Layer 6 of a small transformer language model trained on English Wikipedia (15 layers, counted from 0, width 96). Numbers have three digits each and are written without spaces.
A neuron adds its activation times its output weights to the MLP's output. To switch it off is to set its activation to zero at one token and run the rest of the model.

Output weights of the MLP neurons that the questions are about. A number n stands for (n - 500) times 0.00098.
n25: 429559519533552312336512364528709433535565460530470454607459517747376223453667452429594435605687518552444582536418360401499733586447508371579562468463345576492559360976581589348629535395564228478491485531568590590551603098534435646337467402552503565597405323462378439702531478519419483562
n40: 490440440596555469541450488569541670567508567693385610522512521467518415690468578513499387458661457553338620430525436467284631556472545506670528464588351609614553467298234227604692459557471602436552556471579561548194304380533543413370459400560583509401460504639482287661634466383681425397
n72: 729458635511386562385293711412583726434392500341706437589328577544528518713767365591376267441640294540683520529471394408483727696462379687485455512410601489566565662329242379723328562462476891639568537486595247676455398616452368669567274574471518591691617490544271383381463101364296284650
n81: 474510613619568479595308322287503491642513456813496490528655491417385424451418477349588579429445374495427525710788579333619679590484684401618746461233693451378568531676496676337410601314321400409547479475745425572620275593603394358617587293454326598485476388350507436529292588570556536564
n85: 480489462464688545563535570373502438450317512357587723421537541412328531547497523520462355506542498521403263428463530326578610363404509595452590446534659423512425452378717340688507478539481517559488439482430537497354706591557397707645411678308476447490409448551671583704445490623467575469
n122: 533528583430187424474534598527534445261391400474720444653600617327409427492384302443496646586610601540620494569396479607546512672304395565467327502658503380639296570856592505402483478481552502572415447399470539530438510437734580514394432518524433732569569327669473475519423522484522524571
n132: 593490335460481382441479594555444572525428530484412475750496487787518664525454411481387500545383608549473525474361430621508355431516525514448527520582388509521700383675393320536464352603672389480295515425631562483470433379653497528621560885641424528334592448361296613385515596350606520580
n148: 311410433393380327439580477357345700532634575746653680464515589495603501584550501382362379615648651534500528546438592461255463481558467479578421458659429410475260482576217733404477224548555494493488491551640527448555451403469525470440441527771603679591409494312244408642566420437547643633
n167: 587564393606558545403558422577511454470499406352416460391646649575372497559594549534618602719513516469521533519489401558503553390494631585671572619508384542533559555531383625704506462566404231482476643531375347530573390424502472531501552354384517436353386414562443523428459623469374468391
n171: 655438585357550549353548324467693448405485576656423525439576490493539471334500644436586537542392259325465271456598493393470633325469550544686565507476572505394790830502363629498467560414493413534516642355613517474465584397545575655422377462175499585482319611402690384541703540527517473495
n191: 531229604439371698412413650383681362694642501401490377713375468593420388416466643599586551582508683468327503480601461512563464456508502425569479531522560832581392473254360093573698634418561285524583457543531562519621527667486456564567557299375255649454536372530354496600412563673694310203
n234: 583368514327649450435440367630284458509546464344400385714468474476677350480428710620441597516562527424308554494600444314476536429287207553445533739446415552621558634576677255301705432811480600498338465567569390523430448402581708425467475630265465327469743710666652552565671492379619395514
n237: 476375528694479419526462477524515756453520392592721529631687338529533300359394381479424540620488607394827318447378614411517505686544336456569519587459434303523575458549281502363466453484710447461507602520414457443737376601366626430438652532439363464517397484441578423445709525451788515589
n241: 436620493409597326548634605607559285382418532696516536571388551685441562540473460483773562548521552458433286327521388558467459382553541557509432371604378432422482626575421614539543497478492543532367387496476507578429449436337444522373485500608571654598342601454603607641549331471227674628
n244: 402590701437584500517465561564388420595529551318485455356347471546535422497490531311609483524573294553565482415254477658633495418477403545458528517741579624378564473452574473737741388631350394547634307604365512608572470281456599592347348588551631486258480502585602462603472746548418409269
n253: 502577322509524344664571480577587449494505688546455426537421450414373557714383586468506585752451594449605404484714433260483442480364754563495552383425366523556371479251591470509614454421370636410441560525572456483171443646615467683601500376586652390527589564515535307663589501514285725298

Each question names a token from some text and the token that comes next. It shows the activations a of the neurons there, in the order above. A number n stands for (n - 500) times 0.0075.

Then comes g, the gradient of the next token's log-probability with respect to the MLP's output, scaled to length 1. A neuron's effect is roughly proportional to its activation times (output weights . g). A number n stands for (n - 500) times 0.00074.

"n", then "ical"
a: 494500494499544500482486485500482497492494479498
g: 549346555630549600530701510368542649542600371743406431246593381271367559323408418457416520725364741549164386573281369475574621599490897484573548621274627616340516615525590484479241899323377697596381446530422421446380337732525550491389497639473596648464682311332423623392626506466443374638
Which neuron, switched off, lowers the next token's probability most? n244

"cy", then "lin"
a: 493485497498565493478500477806528491494742496500
g: 478488430575488547465670300452485437502386556547521393613486926645249665281525639611608518320378395693688534356489615363525225427609564317356399407488324405308406180357443421403718584499439485534288407551558616566716396638664578518356583764480434637635673863424730566476390453343489722343
Which neuron, switched off, raises the next token's probability most? n171

" with", then " a"
a: 489485494490477478488502486539484480498597493483
g: 244467202721358524446466353334723536386412387630695567753511369462319555609499354744431677452439465469292408480422553832530374550465537572724554576268494383459469616657218549625418460516613518500477609391558290616722587689510262519560428756555502677554523564421525553249327454449342863279
Which neuron, switched off, lowers the next token's probability most? n241

"d", then "one"
a: 504479481483498478500489542622500499500486496478
g: 445444642525808333294369283548396306500489456450512732784587702356303400414287361706444657557332701651374527650576504435486383259631498609372437470470625627604650484493488374565628449547233545379642618356690357265507360611616651562395244422782646451542627480461789208429580539462391624553
Which neuron, switched off, lowers the next token's probability most? n171

" E", then "s"
a: 478488500477489511493506593478489496495498500496
g: 383597327406382610231642411388327574486293796465536448322763557730442666428433375509466519512496437436356547427579543860512475479505304541621473615563363616517526570749191495632361703569557194698511684713694688345487629522197594381551582447304357553681339575553553432378489386644507450241
Which neuron, switched off, lowers the next token's probability most? n167

" to", then " un"
a: 478562500478494486490491603485490493499493488494
g: 743563750459461569868296646520522555400375591398332259455248619379519449331630557489480463562665638458311468654492658514418455452513474570647728529416629545451577488404491642814589554625599294611616246439253346454661517549571357516553386303803710196431539366356481546521387433689303370239
Which neuron, switched off, lowers the next token's probability most? n167

"s", then "ton"
a: 493497487497526567496499510618498497500517500496
g: 414556435359637703504486457418423569248604585356509538719514398402445474329325575600626406746424425425570425562602663415368245504288299637455591719760490671645737605408589581302240539240442461773346317444352591482655413432507702637337299251542638551732304453455488829449542637497598612446
Which neuron, switched off, lowers the next token's probability most? n171

"ar", then "ak"
a: 477494478484546488494500499499500627491482496480
g: 743425286521634533597333688698455359137607464535359393181589521569521485519361336317750368401481401859453794636602578468398482456545565425354660500426471314723454511244355495502407692547586521631391468343332514813443632640627577396537351521488453710404586544642372576341425540493806382433
Which neuron, switched off, lowers the next token's probability most? n25

" De", then "par"
a: 496629500483528483479598499500499499500482492487
g: 516420573482381666539637522774543530601598660302457448495686335399423660331647328307825283406658408390723743485468591533314687390469680377522521483500438403456635617485620475219411635271716439587436651718576437526574223374341268707660577689355648622381364479416473443473480505294217362612
Which neuron, switched off, raises the next token's probability most? n40

" |", then "\n"
a: 919496500500498483485497490500486730499684487499
g: 539392609514574386444739452572514418294846570441383525489697758284606541619227447466345691774397237640409615436484336638347517516295380466535300605492554345694538674430561478397497264782676429397584459461575563503593447377387383395385644572457366760515670236410607528712641258468456719351
Which neuron, switched off, lowers the next token's probability most? n234

"t", then "ium"
a: 499483485500667500499487478486500500477496948481
g: 493357572589638570481513572714563310404771532219561561602436499264817567448500476570384385473589396409421597373214541405525404464469394418580638459648203153426473522473439576758437648509608724407601305286501482580343579483718638747504296487806512404419447690758615311358377488624361445697
Which neuron, switched off, lowers the next token's probability most? n244

"ia", then ","
a: 483483499498783480568499488484493499514484494496
g: 440594695326406451583561393533137736682478691421473669449632519411344470358488392354593474505384423491327447425321399405544611522206690193664398404525388306379243376604690491565411270491287553579553430566605578577667333595568396539504592588692381732764478599517557709683803557550369794455
Which neuron, switched off, lowers the next token's probability most? n85

"and", then "ous"
a: 500479495480512487479499495481728531495481479492
g: 446593387613492542518366529423394193514634444399322579351320485323407443772522565613227557474477509584448595450263584642398515468464636428390485294807701939550697517320743771484301460549281588559541572448383563540724543534492590608637663514678426411392672454476329205544755400388456352363
Which neuron, switched off, lowers the next token's probability most? n191

"er", then " and"
a: 499477500495664498493479480478500480500480500497
g: 393557501270622239664510458435647556191725332686525445502358648609150562547383346494552411284501640744456420635622200480408601645520527793382509437453644450519651450492471270524525462435381372541672439625449539376396503504748615343163654402451491720668437446549562749587753280555647430487
Which neuron, switched off, lowers the next token's probability most? n85

"|", then " 7"
a: 566485497499492507527531477477512491499613492493
g: 728267460392466579484428584550722697493182576411286607585356386508477718609632708557227606441435494799518375644477528410595279396540533532375627447558441214616544631350643626602706675495711681559435218505435469458626380421453255313503534692512340501477278508424290537240587519353707528719
Which neuron, switched off, lowers the next token's probability most? n132

" ", then "bor"
a: 478478500481478499477974479490500500488483499478
g: 577657560462490550307691496367321503421284263603475608657590157542285503478488443246666394642502516447473262514510355546502600776526457575323482444470377283334505640407611768456671814412671588431471624595583597598431748638825708229593498350556611378569422525505486394340311369450766484373
Which neuron, switched off, raises the next token's probability most? n148

" In", then "d"
a: 498518500788488481482500733498535495486511481496
g: 487315757423390292293715294474517415358296270532376588542608615699750583603447532413252417456490641647520180647869516296652354517442666432299349673412476283439459478533481469339291555576452447715454779438579539685480457588545754479540728399485396475476650497376536673629499384585581339673
Which neuron, switched off, lowers the next token's probability most? n81

"64", then " |"
a: 477493800500497498485494493490492480481628482565
g: 432567637477543721259482463593496328339418438665606573611531503511150710405436482560660794585437401666423457394606583671541294623551657301595471674539562396341375449418458165246532523442317156594566470383495586526905532468370380349337707624442747469629762551368544456482574522317489647474
Which neuron, switched off, raises the next token's probability most? n72

"Q", then "u"
a: 486478484496498478485486478479491498494510497498
g: 420519450396590476344465575051461453650366400696586745761470520762417605647387353685612365444573842433338626394754582411501571586697323567553379553478278417561357225410296714322341778578195353472596511489403520582424618495483500439494803471476535469454501535441608665371630372513566437472
Which neuron, switched off, lowers the next token's probability most? n171

"|", then " 6"
a: 548482498499492498525527477478499492499620494493
g: 635234421385429419482437609650726620489178504456332633605383342563543697618662722585223646463415468778521415757449477427493280256621587560310584485480495286635510579411650484695754650513668759619466186462447489441560354490543242390407544706499409512461386486460312440281496519342727527653
Which neuron, switched off, lowers the next token's probability most? n132

" p", then "ur"
a: 477478500498494499494487486483494500768638498493
g: 514427619558556506377522499433498736554568338474190595668814546509444463584603374198505583596260856750470545518321585452552481395519626334478712508690401686583550432312546461216420693531572699587470371723332663648442437412272393346586445132531425442638406617352592736566434447452301398396
Which neuron, switched off, lowers the next token's probability most? n241

"s", then " the"
a: 480496500500679478488522487486490495499553486499
g: 530340272427313230482403260433486690449915509628479451453639294660418387686752354400551475598514171541396498512529544491339512535541512408711483326599308413707667566317509588631267848499445569609468501794608425622493529698237433442670463631271401663491580604607354552489429347487541551550
Which neuron, switched off, raises the next token's probability most? n85

"in", then "ist"
a: 500495500561515490491481878481479485499480491487
g: 686541706566583641683564624500353511561719665409116231433186344502458559432376464587532812713395565270342555548675610817257557574567422340498361542556464327505469443427743609298433422680523537676521307489581560528531609428587430582507656419427568682566518481446514336281514276278452238627
Which neuron, switched off, raises the next token's probability most? n167

" |", then " O"
a: 850484500483500603489477478498500478493604500495
g: 710727232414474329366508795603609480593741355477711534616794690468376422545341510600646618404437229657428582584427346588611481734705396509568440373430524577621380388416478247420159321386630393544361565447588400509530535688357781283505454672587596496597457378570484413284516740369302466372
Which neuron, switched off, lowers the next token's probability most? n122

" St", then "ru"
a: 484490495495491498492496498497482492492574489486
g: 527558358504657614317603545391539577271634691785480372618626478670529380628741546334344497390598412526296361449358483754133378738229460528411512563548365547371554544616432508601553547509739319502377739227292684706519472574510208705333487495532523561347347699709411448375558672356445488557
Which neuron, switched off, lowers the next token's probability most? n241

"ra", then "ft"
a: 497479489500492495498500496634484480479477499487
g: 348552884645627547415472497566810620390661304492564398486432497174494418237351422430395709247631475509652536424381672350731508343337464607561752418472421475599558522524647567440537322314570483589187372512682457353400766531730544673490429403366301544583495490586580586685234458655306623509
Which neuron, switched off, lowers the next token's probability most? n171

" 2007", then "–20"
a: 486479493500492498500480497577480499834530500495
g: 363292520317621485274703584505608715382596437321544482497348118396622416762673522379558545496416666620538370523564462376590424444241564526490797464603403711674465521349587339563585610495872664377458646425602433415467476458258472573530226309471162407708469608672533486602623412300579616632
Which neuron, switched off, lowers the next token's probability most? n237

"\n", then "|"
a: 598499485498478515515506479479684477500513480488
g: 423454753660573794465576425463209489494682255414652416604427547672464645572175612450481702535379478654592528509615385429540309580273721619734393488611761495377700654365443256356482746197428620357455382572486518190650257473565339364532504690348570607530479487644473632537486422365455388443
Which neuron, switched off, lowers the next token's probability most? n191

" which", then " used"
a: 481480498499499500642490487477482493493761497494
g: 646436620590481226483433524362589563563270521447551520388548631281461339524577583507536479489425788496487731448369369664440800361364308644600485773355421316512611514320190618750572580700226375243406474187475539518431524499704602791499524627728426327380400420536535597621545538728624418350
Which neuron, switched off, lowers the next token's probability most? n132

" Mi", then "gu"
a: 485486499500483500485490498500497500489489487626
g: 378550699510482453556524208588624557510434456463671181242518499305763429342463561688468554431644392424487519656470430653553463660419482689629676455457313667364717797467364498349472275516458469572301537055565428411645569362463547610656393420440605784514373734415488825610410568543503375288
Which neuron, switched off, raises the next token's probability most? n253

" |", then " Ber"
a: 818487500478500609487477478498500478495591500495
g: 465590465317444414580639536496473251603601407450578578588582550320419551436479524552552386571861604433589438177514364587736431420322508715613591299224380358388403598474224255679526590331267498754431623626680390473373687641406558594648585668405410497424627505455461221828598494514618734274
Which neuron, switched off, raises the next token's probability most? n25

" of", then " E"
a: 488477499496499479758480484485498484478478478500
g: 596347644670217396668432612556144534492539335679311446740395686317380633286527664594578581387619332502730486575591451488524609467486313426624375298470715332458444487479535467716489499608526323650460323414752445203465424579552682611307582384506252407453532511515519360765417405864641634552
Which neuron, switched off, raises the next token's probability most? n132

" |", then " Mi"
a: 829478500483499676489477488495500477487601500499
g: 497589238377492483363720721544456572555801402405739390442728685395445654391394467479549577571542500378472695622548149380503417543637388583556582372470569453723282467354477240467214340395506594483452684570519458443530635807442675336357416562465808585521676461380234406399633817396325465522
Which neuron, switched off, lowers the next token's probability most? n122

" |", then " "
a: 973490482500489633482496499500500493480558497481
g: 514751615407525630543278649551388306830393505438338425463551494706536547437330264638315372464617452359201416423428647458320906386504515490399715658625609624715549285462449279457500589723346235702592403355589685554249574522440457750458469406526599657521476736380423388495565581450380532543
Which neuron, switched off, raises the next token's probability most? n122

"-", then "sh"
a: 481479497496500487480778499493495500486516496601
g: 337385476413494796590677364295287524718506525628733390560502491424626514496580528376423347616464477250305433408422696502433492584496574523566328876592308365384408516429120551641507555667333551463672375502398790689672782388332473562401561253406696613420651715488663496542485404430416279604
Which neuron, switched off, lowers the next token's probability most? n148

" de", then "te"
a: 478951492496500487498488492479491500499479481500
g: 241494692526576210593445497260525632468458446545728768659434149625644507562519476704619199337318596555461643294547639669416617511107651525694524565463244678635490316418336711654312609583383437299518448524311587384492386411410442579464505502568553724463524700575557527357367571540414625535
Which neuron, switched off, lowers the next token's probability most? n40

"ed", then " were"
a: 487492500496477495493524494500500497500491486558
g: 610418561631716479320736679376385328508384576753470596517736555292373559628502739440498431379390650737476604642582502441448415510565602683321362626258799842503712249209713427365526687603474597673632438362292528358384352373639443568490461290376432388346444370435440372419534506614544347456
Which neuron, switched off, lowers the next token's probability most? n253

"w", then "he"
a: 480492500490516493500495512844574477500604498500
g: 611396564542171595460654347865540412866586429560559331672431482376641577382593504532308587539717212261411534629399452327446378589400700573502458642539455627614483414605389488617442565485580627446489426646315415519519564315461124297308591656195797342436492549676463644451403507444674643523
Which neuron, switched off, raises the next token's probability most? n241

" K", then "ü"
a: 657496500500479478499482483500489491478513500498
g: 589462571346470458421639534499456725340442619705211319612578546340392456440538519295692306490590654606701508471542668612708564676478445663372753065384356734428609547404463531498609592378557562415437276532458632537562388540510613522475608684583314618382300589745088512468196360500619378425
Which neuron, switched off, lowers the next token's probability most? n25

" ca", then "p"
a: 487704500499481484492494499481500500493482499499
g: 321642519495399324442297546471348593597342381524227493588582438728282355481390593438692229538654477469433365596526598535527547708644496799359442714462543245371480715484594297615552354486638512587416565283387753689382728545705303503469451392569623491478410139687576743630685248438532525534
Which neuron, switched off, lowers the next token's probability most? n40